Layer 6 of a small transformer language model trained on English Wikipedia (11 layers, counted from 0, width 64).
A neuron adds its activation times its output weights to the MLP's output. To switch it off is to set its activation to zero at one token and run the rest of the model.

Output weights of the MLP neurons that the questions are about. A number n stands for n times 0.0068.
n8: -8 -14 -17 -40 -14 16 -38 24 -7 -30 15 2 -28 13 33 -30 -37 -3 -21 82 -7 -30 5 3 -33 27 -19 -79 9 -30 23 9 -42 24 -8 21 2 4 -10 9 36 -36 17 -8 -7 -6 9 -33 -12 10 29 32 -2 -25 52 -10 10 32 -30 -7 -49 -41 -10 -36
n13: 9 14 18 -30 7 -2 -47 27 -26 -40 -39 -7 -1 -5 -14 10 -20 55 -5 53 -41 -14 -36 17 23 16 1 -46 -17 49 -29 40 -45 -11 17 53 2 57 63 -42 10 -17 -9 66 -2 -4 8 10 26 9 -5 42 20 -36 -1 7 -6 -23 -52 -36 0 -5 -11 36
n32: 1 -10 -34 13 17 -7 -34 9 36 -18 -12 5 3 -7 2 -18 -35 -39 4 4 0 -55 -11 -46 19 -3 24 -22 35 -11 -1 -12 59 10 5 -40 36 48 13 25 -27 -26 19 9 -63 -2 -8 7 -20 -28 0 -29 -31 -5 64 -8 40 -15 -19 -40 -35 -13 -7 -14
n59: -39 -6 -4 20 -23 6 -43 13 -8 -22 24 33 17 -1 -25 -11 26 -21 -20 46 57 4 11 -12 35 -22 -4 30 -56 -9 21 2 19 30 -39 -11 61 25 -39 -10 -45 -2 44 -22 -33 -9 -6 -29 -16 -21 24 62 19 -19 -5 -4 -11 13 -11 -6 24 14 12 5
n60: -22 -6 -9 -52 -80 5 -34 10 -16 -16 -14 -1 -17 26 7 -13 13 30 28 40 15 -16 18 -22 -9 -29 -23 56 5 -39 -31 55 56 -12 -26 -16 3 37 53 8 -16 -66 27 28 -47 -18 27 17 1 -13 46 35 -5 -7 -29 37 15 35 50 -6 3 4 -29 25
n83: -20 0 27 2 -5 -6 -31 -20 64 48 -42 9 42 25 19 69 -7 32 -19 10 7 -49 47 -50 -10 13 -23 -36 18 1 12 -40 1 -35 14 -4 21 15 9 7 22 2 -18 12 21 -4 22 37 -27 -11 11 -40 8 16 -20 -1 -6 -11 -21 -37 10 -20 10 -3
n111: -50 17 -43 -55 22 2 4 4 -19 -37 -3 -52 -23 -24 23 -48 43 -15 5 -28 12 -6 18 -30 40 31 5 36 31 11 11 -16 23 -7 53 9 -15 -15 9 14 -43 -14 0 -21 31 -20 -16 18 29 22 -56 17 7 -23 -65 14 -30 -18 0 -7 7 -1 -22 44
n112: 51 16 -2 36 -59 -36 27 -11 -30 -15 -27 -2 -11 42 -30 -4 28 -28 -51 -59 -1 14 20 -32 -79 -26 35 -2 64 24 -41 -47 17 -8 10 12 16 -1 -23 -3 -24 -2 25 11 -16 31 28 -60 -6 42 -16 -64 -32 -42 7 6 0 31 -16 0 -34 18 -55 -6
n119: 18 -42 11 13 -33 -3 -8 -52 20 -16 -11 20 1 -30 -2 -31 3 26 32 -3 30 8 -1 21 -71 -33 -4 -9 38 -59 -19 -33 -28 13 10 36 11 -81 40 8 -23 -1 6 -30 -40 7 25 6 19 75 -3 -29 -12 -9 -22 -41 35 0 0 -11 2 4 -33 53
n121: 13 -35 -18 -9 32 29 -48 -14 41 -19 -1 -37 10 -5 -24 2 -13 -39 -27 45 1 -51 43 -38 -42 13 -17 47 49 3 -18 -17 0 -5 5 14 17 8 -14 49 13 -10 -72 -52 -11 -1 17 -22 19 10 25 -9 7 36 -50 -18 -37 30 7 15 0 -46 54 -12
n122: -7 -40 17 -8 71 11 5 21 90 -10 -27 -6 -28 -38 21 -9 10 24 -1 -46 39 -20 -13 8 -7 37 -33 5 32 -19 39 -7 -4 -4 -1 23 -16 -11 -5 8 1 -47 -42 45 47 -3 16 70 -31 29 26 -17 42 -27 13 0 -49 -3 -12 29 -23 11 -60 28
n148: -15 11 23 58 -55 13 -71 -29 -14 -14 16 -24 3 38 -19 -28 -66 39 23 -37 -45 -21 -25 6 -15 -8 -34 4 -23 46 -16 -13 -40 -7 19 -50 -27 1 -9 13 61 1 -33 28 25 32 24 4 -15 20 -15 -2 -23 -50 -1 -15 9 19 25 1 -24 -4 -47 5
n157: -48 69 5 -60 -27 13 35 -17 10 16 -6 17 28 -26 6 3 47 24 11 8 -13 55 6 16 -11 12 -48 10 43 -9 -21 -7 -5 26 8 -28 -44 36 13 9 20 -7 -49 -25 -23 51 12 -37 0 -6 -4 -1 8 -42 17 -12 8 -11 -25 -7 -2 -54 23 20
n159: 9 -12 21 -6 80 9 -10 18 1 9 -31 41 -12 -56 -17 -23 2 7 5 27 -25 8 -28 -6 33 32 31 44 19 -39 -23 2 -9 -1 36 37 17 -26 -20 14 -45 6 -39 24 31 45 30 34 14 -5 6 30 52 5 -25 9 5 -23 21 -21 3 1 -35 11
n164: 37 12 29 -20 -23 15 57 39 13 7 -5 0 18 38 10 -40 16 -20 -17 7 -3 12 -30 -34 -11 -90 42 -26 6 -28 -18 -14 -16 27 21 -21 -18 -8 13 -24 -15 -67 -15 -20 -28 2 8 -6 29 17 -31 8 12 -27 3 59 -18 -2 -42 17 -4 -45 45 19
n186: -95 12 70 12 17 16 -2 28 7 49 -47 37 19 4 13 -12 11 9 15 27 21 17 16 17 18 -11 -26 18 16 -1 0 -6 20 -5 31 -45 -19 -47 18 -35 -1 2 17 15 34 -56 14 -57 -6 0 22 -14 -18 33 -1 -16 -57 -30 2 4 17 20 80 14

Each question names a token from some text and the token that comes next. It shows the activations a of the neurons there, in the order above. A number n stands for n times 0.12.

Then comes g, the gradient of the next token's log-probability with respect to the MLP's output, scaled to length 1. A neuron's effect is roughly proportional to its activation times (output weights . g). A number n stands for n times 0.0055.

"at", then "er"
a: -34 -2 1 13 0 1 0 -1 -1 -1 0 1 -1 -1 1 1
g: -8 1 -19 7 -35 7 19 -15 -12 28 -36 9 5 -12 26 14 -46 -18 6 -20 -32 24 -16 8 -12 -33 -23 20 -10 -10 -2 -19 -7 35 18 -18 -3 -30 -21 2 21 19 -32 -14 -6 -3 -19 11 23 -7 5 -6 -34 17 13 -18 19 -32 -7 -12 30 7 14 93
Which neuron, switched off, lowers the next token's probability most? n8

"\n\n", then "=="
a: 1 2 0 -5 1 1 5 3 0 1 -1 3 -1 -1 -6 -6
g: 51 -41 -20 -32 -3 -9 0 -8 28 4 14 -1 -15 20 10 25 -6 -19 0 -11 19 -35 -13 -19 -2 26 0 -17 58 -55 -17 0 -18 -25 0 -35 -25 -20 31 0 10 27 -1 36 -19 21 15 11 6 9 6 51 16 17 22 22 -10 -1 36 -16 2 -1 -35 -8
Which two neurons, each switched off alone, lower its probability most, in order? n186, n59

"b", then "t"
a: 1 3 -1 2 -1 1 -1 5 -2 4 0 -2 3 -4 0 5
g: -5 7 -5 26 -10 7 2 -31 4 26 16 3 16 3 4 19 -15 7 12 -13 -40 -6 6 -31 11 -43 -8 -32 -12 18 -28 -14 54 21 42 10 3 -1 13 -33 -9 4 -14 -8 38 24 16 10 -16 -1 1 -63 46 -21 25 35 22 -51 9 19 -1 19 6 -6
Which neuron, switched off, lowers the next token's probability most? n112

"an", then " A"
a: 5 7 0 -29 -12 -4 1 3 -2 0 1 -7 -11 -2 -3 0
g: 17 17 10 8 -14 -48 37 -10 4 -7 24 -48 -58 -25 47 -37 -19 8 25 -4 -49 37 20 1 9 -11 -21 10 3 10 28 4 9 -3 -20 43 -9 3 41 3 -21 9 -28 -4 -4 2 19 -34 -8 -21 19 7 1 -26 -18 -6 -15 28 -1 15 21 13 -11 5
Which neuron, switched off, lowers the next token's probability most? n59

" re", then "x"
a: -6 0 -2 -2 2 5 0 -7 0 1 -11 1 -1 -5 6 0
g: 6 -35 -38 -19 -38 25 -15 4 52 30 -18 44 25 -29 -13 -25 41 7 -37 4 -8 8 40 -10 -7 17 -17 11 -15 -21 20 3 18 9 -18 14 48 -29 -21 -13 17 -23 2 -9 23 5 26 -59 -5 13 -28 -2 27 -1 2 -4 0 0 8 -6 -28 -5 -4 6
Which neuron, switched off, raises the next token's probability most? n122

"r", then "iv"
a: -5 0 8 -3 3 1 36 1 0 -19 0 -5 0 -7 -7 4
g: -4 18 21 -24 19 -3 21 39 -6 15 47 7 -5 -38 7 12 18 14 -14 8 29 13 7 8 12 57 1 -6 -38 33 5 12 82 -51 -17 -8 10 13 4 -7 14 -35 9 -22 26 -2 -24 23 12 -5 0 -9 26 2 19 4 -14 15 13 22 8 20 24 -9
Which neuron, switched off, lowers the next token's probability most? n111

"ive", then " to"
a: -1 -5 -1 0 0 -1 2 -1 -1 -2 2 1 -12 -3 -4 3
g: -8 37 19 27 1 7 22 -36 -33 10 -9 53 36 2 -2 -38 -23 -42 -18 9 9 4 -20 -13 -16 -4 23 -10 -48 23 -11 37 -21 8 -6 1 -6 -7 -19 -49 27 13 30 6 -20 -5 52 26 9 -1 18 32 37 11 23 -10 13 11 16 0 -6 -7 5 6
Which two neurons, each switched off alone, lower its probability most, in order? n157, n121

".", then "9"
a: 0 0 -5 -2 5 1 3 1 -1 1 -1 -2 1 2 3 0
g: -3 -37 -48 -2 -35 7 -45 22 -21 32 1 -22 18 7 25 5 39 -19 17 -15 35 18 20 2 16 21 -7 -24 -4 -9 -8 28 1 -8 17 29 3 34 -16 -2 -32 12 35 -34 7 38 -11 -22 -24 -5 24 58 17 25 -20 19 -10 -18 -1 1 -10 11 -18 -22
Which neuron, switched off, lowers the next token's probability most? n60

"ak", then "es"
a: -2 -1 0 1 -2 6 6 2 0 -3 -1 -7 -1 66 3 -2
g: -5 -16 -6 26 9 -43 -6 11 15 65 -30 40 -4 14 -16 38 8 1 34 5 27 -9 -11 24 11 4 -8 25 -20 -34 -1 3 37 -17 32 18 19 5 35 23 -15 22 26 10 -5 -18 20 -10 5 24 -15 5 -25 -46 -5 -19 -8 -27 -7 19 -45 -30 -5 15
Which neuron, switched off, lowers the next token's probability most? n159

"her", then "."
a: 5 -3 0 -9 -1 -2 1 4 1 0 1 -1 -4 0 1 -3
g: 3 27 -14 -14 20 -25 -12 23 -57 -1 -14 34 27 2 -7 21 5 16 -70 6 9 -17 30 15 -2 14 13 6 -6 45 -26 38 -8 -5 12 28 1 -4 -13 23 54 -13 0 -6 36 -27 28 22 13 21 -22 21 2 -9 7 -24 -13 16 -10 -39 2 -20 -17 -4
Which neuron, switched off, lowers the next token's probability most? n8

"it", then "at"
a: 0 2 -1 1 1 -6 1 1 -26 -8 -43 0 3 4 3 1
g: -8 -19 15 -48 -27 -5 -42 -6 -17 -8 18 28 -7 15 24 14 6 -2 -16 13 30 33 -11 6 -6 14 -37 1 -23 -6 -12 -10 3 41 -46 3 -35 -6 -4 -5 43 11 40 -8 14 19 2 -18 -32 20 -7 -41 29 15 -6 16 1 62 19 -30 0 15 18 12
Which neuron, switched off, lowers the next token's probability most? n122

"m", then "un"
a: 1 0 42 0 1 -4 0 -1 1 -14 -3 -8 3 0 2 0
g: 4 33 -13 -11 -21 15 34 -8 40 -9 -16 -5 -8 -18 46 0 43 9 -21 6 -6 -9 -28 -50 -3 22 -8 -16 32 39 3 -36 -8 7 60 -14 30 -22 -20 -20 27 -18 25 -4 -25 17 -23 -3 25 8 -1 -2 13 4 6 1 34 -10 0 -40 -35 -9 8 26
Which neuron, switched off, lowers the next token's probability most? n32

"i", then "ast"
a: 1 -5 1 3 0 -2 1 -3 5 0 -4 7 -19 -8 -4 1
g: 5 30 3 24 -15 39 -39 37 4 46 -13 17 -13 20 -10 -20 -31 -5 -7 -27 7 10 -69 -4 -3 -5 26 19 19 22 -20 -22 21 11 26 10 6 -9 -23 -22 11 8 35 -13 9 -37 19 -4 20 30 4 19 15 -44 -15 7 9 13 16 9 -11 -1 51 19
Which two neurons, each switched off alone, lower its probability most, in order? n157, n148

" ", then "2"
a: 1 -8 0 -2 1 2 0 4 1 3 3 1 -1 -2 0 2
g: 2 -43 -13 -17 6 20 23 20 4 16 -3 -10 -11 1 -2 -23 -58 -15 42 6 39 -5 -19 9 -2 14 11 -1 26 -36 6 5 43 14 -14 -4 44 21 9 -11 33 -23 18 -30 -8 -24 -47 -21 50 -1 -15 -4 19 -27 17 -10 -22 20 47 -9 -16 12 6 -9
Which neuron, switched off, lowers the next token's probability most? n13

" P", then "ot"
a: 1 3 1 -1 1 0 -1 2 -3 0 1 0 1 -2 3 5
g: -14 17 -11 -20 -4 -10 -1 26 16 12 -14 46 35 14 -39 -37 15 36 44 -4 12 5 -6 31 -9 -43 -16 9 -35 -45 25 -14 61 17 -7 -32 14 -3 -8 24 -3 -15 -9 8 11 -3 -7 -42 -2 11 -9 -30 4 17 19 -32 -1 9 35 7 20 1 1 -18
Which neuron, switched off, raises the next token's probability most? n13

"ar", then "p"
a: -1 1 -2 -4 -2 -6 0 2 0 6 0 -2 -3 6 -1 1
g: -18 4 9 19 7 -28 15 5 -52 31 18 -37 14 6 33 -26 -36 17 36 -5 22 23 -45 -39 11 -7 -9 1 30 47 10 19 15 64 7 11 -9 -4 -7 11 -19 23 15 -13 7 1 8 -17 -3 -14 16 -2 -42 -24 38 -9 7 -7 5 17 16 -26 -10 -20
Which neuron, switched off, raises the next token's probability most? n121

" d", then "ec"
a: 0 5 -1 -2 1 0 -4 3 -1 3 0 -2 -1 0 -24 -19
g: -3 -4 11 9 -10 23 11 -22 -28 -10 -10 -56 -21 19 -11 -11 -19 35 33 -9 14 -20 41 -40 5 0 -14 -10 -15 3 21 47 42 -49 -28 5 13 -15 33 10 9 8 3 -20 23 8 9 -23 -11 14 3 7 5 3 22 -15 60 -29 -3 32 -30 -1 -13 26
Which two neurons, each switched off alone, lower its probability most, in order? n164, n186

"ed", then " in"
a: 3 1 -5 -1 7 1 2 -1 4 -1 0 3 5 -1 -3 3
g: 5 14 28 9 47 31 5 -11 -9 8 -10 6 -28 -9 57 -21 9 -13 6 5 36 6 -8 -2 2 4 -56 7 -35 -10 33 30 -34 18 20 23 -19 -6 8 14 -2 22 16 5 10 -28 -16 -9 27 4 0 66 -15 10 -5 -6 -21 -61 5 -17 -8 16 18 1
Which neuron, switched off, raises the next token's probability most? n60

"ry", then "g"
a: 6 2 -3 6 4 0 0 -2 0 2 -1 3 2 -2 2 0
g: -19 -26 9 -41 -37 23 -8 -6 9 16 0 41 25 1 20 7 2 -7 28 1 35 24 29 -50 -16 22 12 -7 -2 -5 17 -35 9 -9 35 -50 -18 -24 -9 -47 20 -14 -8 13 10 -19 27 21 -29 25 -8 49 13 -3 31 23 -17 -6 9 -7 -29 5 12 1
Which two neurons, each switched off alone, lower its probability most, in order? n8, n60

"il", then "ian"
a: 3 1 6 -21 1 -6 -1 -2 2 2 2 -1 -37 -31 -3 0
g: 13 4 -30 -10 -36 -20 15 -40 14 23 -26 -3 44 -1 -51 14 23 -20 32 14 30 -26 2 45 21 -10 20 8 26 -35 -22 23 -9 17 11 -6 -21 5 0 -16 4 3 -25 -20 -23 -4 13 -1 2 -25 -1 4 -43 -43 2 -17 -36 12 19 -13 -36 -19 18 30
Which neuron, switched off, lowers the next token's probability most? n159

" J", then "ul"
a: -1 1 1 2 0 1 -1 2 -2 3 -1 5 4 -3 5 4
g: 8 -29 -22 6 -5 38 -5 -2 -12 38 -4 -22 5 -33 -18 -53 53 -10 40 -1 -17 17 -11 9 6 -11 -17 -24 0 -24 -29 -2 20 77 -4 -23 27 -32 5 11 11 -4 25 -14 -30 8 -8 -19 7 11 -12 -22 19 -31 15 19 16 23 25 12 9 -8 -17 18
Which two neurons, each switched off alone, lower its probability most, in order? n164, n157

" F", then "an"
a: 0 2 0 -6 -1 2 0 0 1 0 0 1 1 -6 5 1
g: -21 12 20 -15 -9 -17 7 -26 -8 1 31 -13 -2 13 -5 1 29 -25 -3 26 26 -58 26 -27 18 -8 3 38 36 -34 40 26 39 -7 13 3 -11 14 28 -18 28 -18 -9 2 -58 -8 -17 -9 -11 -7 -5 -3 -45 -13 -32 15 -27 -11 36 1 -19 12 -1 -26
Which neuron, switched off, raises the next token's probability most? n59

"an", then "c"
a: 3 -1 -2 -1 6 -2 0 4 1 4 1 -1 5 -3 -3 0
g: -9 6 15 -10 -6 -10 -18 11 -31 -17 -8 -54 -22 22 24 -25 -33 -23 3 0 59 56 -19 -15 12 -8 -4 -16 -2 10 20 -3 -20 57 -7 -5 -30 -16 -15 -1 2 18 1 -13 27 5 -9 -7 1 -10 9 63 19 35 16 9 15 -23 28 -1 30 8 22 -20
Which neuron, switched off, lowers the next token's probability most? n83

" or", then " t"
a: 0 6 -2 0 2 0 -1 -1 3 53 1 0 1 2 0 1
g: -14 -9 23 4 54 -7 0 10 16 -15 1 -8 1 36 -60 -18 12 21 -15 -3 -7 7 -20 -13 -20 2 17 10 -22 -18 -37 0 28 16 18 62 -27 -30 -23 34 -17 -10 -31 -10 8 2 -6 -3 22 -11 -3 -47 6 18 37 -7 -10 -23 27 -25 22 9 -33 26
Which neuron, switched off, lowers the next token's probability most? n121

"-", then " \""
a: 2 4 5 -1 1 1 0 -4 -2 -3 -1 4 -2 -3 -2 1
g: -23 4 -21 3 1 11 -29 8 53 -49 -20 8 29 -9 31 -34 -19 -40 -25 -10 17 22 16 29 -10 -28 29 51 -45 -4 14 16 -6 -2 -4 29 46 -43 13 -8 13 -5 -26 11 -12 -17 -8 37 7 28 -11 -7 -1 2 -4 -34 -14 -8 -13 2 -7 -15 -1 12
Which neuron, switched off, lowers the next token's probability most? n112

" ", then " -"
a: 2 0 11 -3 5 1 3 -3 -1 18 0 7 -2 -1 -91 -2
g: -6 -44 -14 34 -14 -59 7 23 19 -11 -16 13 6 -11 20 22 32 -8 -12 -9 -10 -5 20 12 -19 21 -26 -6 2 38 -38 -3 -11 -8 43 -38 -19 46 -45 29 26 4 -10 -13 7 15 46 -18 11 10 19 6 5 -29 9 -6 33 26 20 3 -9 -14 8 25
Which neuron, switched off, lowers the next token's probability most? n164

"am", then "ous"
a: -5 1 0 1 -1 0 0 -1 4 -1 2 17 -3 7 -2 0
g: 2 24 -12 3 -13 35 19 -33 26 -8 26 19 0 44 -11 -40 -16 -28 -7 21 -11 9 -13 18 1 -26 22 -3 7 -39 2 -36 34 4 21 12 -25 41 -39 -27 -14 3 33 -40 -16 -24 12 -6 -20 -33 -5 -38 3 -18 13 26 47 5 3 -9 15 -1 5 28
Which neuron, switched off, raises the next token's probability most? n148

" R", then "i"
a: -1 -6 2 -5 1 3 0 2 0 2 -2 -1 2 -4 1 32
g: -16 -2 -1 -1 19 -25 -2 -16 12 -32 -28 -3 50 -2 -25 19 16 -22 3 15 27 9 17 19 4 28 -12 7 -5 -22 31 -21 -2 40 19 -21 1 -5 -15 -7 -2 -7 27 32 -50 19 -30 54 -14 2 0 6 -12 -15 17 20 -4 70 -31 -7 12 11 16 -44
Which neuron, switched off, lowers the next token's probability most? n13

" T", then "oc"
a: 1 0 1 -2 1 0 -3 2 -4 0 -2 2 2 -2 4 0
g: -7 -22 17 -43 11 -50 35 6 -8 -33 -20 13 40 4 11 -6 -6 31 13 19 0 -5 -22 -40 20 -20 -8 0 -12 3 -4 30 -20 -5 26 21 -21 13 12 -15 -23 -5 -1 4 8 -7 33 27 -3 -64 16 20 -43 55 12 3 -12 -12 13 12 -13 10 -1 40
Which neuron, switched off, raises the next token's probability most? n112

"y", then " b"
a: -3 9 0 0 -8 0 0 0 0 19 -3 4 -1 1 -1 0
g: -11 -11 1 12 20 18 -25 -8 -4 -40 -1 5 53 -14 18 -20 -20 12 -2 21 -20 35 -58 -56 -47 -8 19 -19 16 -28 10 2 12 13 35 -20 -13 5 -21 10 40 -2 33 -21 9 5 -17 -6 -7 18 10 29 41 -1 -4 -38 -19 -14 -10 14 -9 15 22 18
Which neuron, switched off, lowers the next token's probability most? n121

"o", then " N"
a: 0 4 -2 -34 2 0 1 4 1 0 4 -2 -5 -7 0 -1
g: 22 29 -32 32 -5 -29 -21 -8 40 -12 54 -2 6 -20 -8 -7 -26 20 6 1 -49 11 14 24 19 -2 -8 -2 13 -44 1 -46 -14 39 13 38 8 26 33 7 23 16 -15 -5 3 -9 -34 -5 10 -11 13 -55 -21 19 -32 11 -1 5 -19 17 -11 16 -2 0
Which neuron, switched off, lowers the next token's probability most? n59

"ing", then "r"
a: 9 3 -1 -1 0 -8 2 -1 1 4 1 -3 -3 -3 1 2
g: -3 -34 8 -29 -47 -8 -29 17 23 60 16 2 -40 5 -14 22 -32 11 2 3 -12 -3 -14 5 24 14 -15 -1 15 12 4 -34 9 -2 -7 -39 -61 -2 -17 -16 22 -4 37 8 6 -16 -34 30 -2 33 -8 10 -6 13 -24 -1 -30 11 42 16 -21 0 24 -20
Which neuron, switched off, lowers the next token's probability most? n159

"d", then "ing"
a: -1 0 -5 0 0 -1 2 -5 1 0 10 0 -2 -1 1 2
g: -5 59 24 -47 -5 10 -10 -23 28 -41 20 -9 -23 -39 12 -19 20 -34 -9 2 8 -35 37 -27 -15 12 -11 2 1 9 25 -20 -30 -9 -27 -6 -2 -5 3 24 18 0 -26 8 11 -2 15 64 25 -14 -3 -9 38 -17 32 14 27 17 1 -21 14 -5 19 -14
Which neuron, switched off, lowers the next token's probability most? n122

"pp", then "ear"
a: 3 5 -1 -2 6 1 3 4 0 2 0 3 0 -1 5 1
g: 0 3 -12 10 -24 -40 51 -34 -10 4 -8 44 -5 -7 -6 17 6 4 25 -5 -1 -36 14 3 -30 7 24 -13 30 -3 13 -7 -13 -31 -21 -8 19 39 -44 19 23 -3 -23 10 -31 10 -5 -41 39 -12 23 11 12 -41 31 -3 14 -53 -31 -23 -5 5 7 6
Which neuron, switched off, lowers the next token's probability most? n112

"1", then "8"
a: -1 1 2 7 1 2 5 2 1 1 2 -1 -1 0 -3 15
g: 4 0 3 -19 -32 -24 -24 -18 -4 -13 -12 -9 -11 7 16 39 37 15 29 -23 25 3 18 -18 2 -49 9 -12 -8 23 -33 -31 -16 16 7 4 4 -14 1 32 -44 4 22 5 20 29 -21 14 -44 10 24 -8 -26 -7 -48 19 66 -32 -17 8 14 5 14 5
Which neuron, switched off, raises the next token's probability most? n186

" d", then "or"
a: 0 4 0 -1 1 0 -5 1 -1 3 0 -3 -2 0 -25 -24
g: -18 26 14 11 13 42 8 11 -43 -5 15 29 -1 -7 24 15 17 -40 13 11 -38 21 -4 61 19 -13 35 9 13 9 5 -21 -7 57 3 -27 -13 15 -13 9 26 -26 -1 32 -27 13 26 -29 -33 -3 0 -5 -11 -22 -14 32 -15 -40 -4 -8 31 -2 12 11
Which neuron, switched off, raises the next token's probability most? n186

"or", then " "
a: 2 -1 -1 -1 3 -5 1 0 2 -2 -1 -13 0 -1 -2 2
g: 54 21 -4 49 16 17 -24 23 2 -1 9 -13 20 -1 -1 15 31 -4 -2 -24 -23 12 -5 11 -41 -28 -19 -10 37 -33 39 11 -19 -7 -4 26 -47 -1 32 -14 -66 6 4 -21 -1 12 4 -6 16 -7 31 19 -26 -7 -28 14 -10 -19 -10 6 8 15 36 -17
Which neuron, switched off, lowers the next token's probability most? n148

"on", then " sp"
a: -3 -5 0 -25 -6 0 0 3 -3 -3 3 0 5 0 -1 0
g: 15 -4 -6 -16 21 49 15 13 17 2 9 -23 37 0 -26 -49 -10 -3 19 14 -33 -15 -29 16 23 1 -15 12 48 7 31 7 12 -26 9 49 23 8 17 22 0 27 -31 11 47 -10 27 12 -23 39 23 -10 12 27 32 4 -10 23 10 -2 -3 -7 -26 29
Which neuron, switched off, lowers the next token's probability most? n59

"ost", then " o"
a: 0 -3 0 0 -18 2 0 0 0 -3 0 2 0 -2 1 2
g: 0 -1 -23 -11 -17 1 12 -11 6 -50 -3 29 -15 -1 66 11 -19 -38 -9 -22 -43 -24 -7 51 -3 -39 23 8 -9 -42 -9 -13 11 -30 29 -25 -4 21 7 9 3 42 -3 -24 0 -7 15 -2 8 26 8 3 27 33 -5 28 24 5 -36 3 12 -25 19 -5
Which neuron, switched off, lowers the next token's probability most? n60

"il", then "m"
a: -3 2 1 -6 0 0 0 -4 6 3 0 -1 -4 9 0 3
g: 3 -29 -27 -2 -13 -36 40 -3 -19 24 -10 -31 22 5 2 -7 -12 -2 -3 -17 -46 1 -3 12 -16 -14 42 -20 25 41 13 -27 -1 47 -2 28 -39 -7 19 7 -16 -15 15 16 8 9 -5 38 -38 -21 -6 0 -24 53 -8 -1 4 17 36 -8 5 -8 10 -52
Which neuron, switched off, lowers the next token's probability most? n59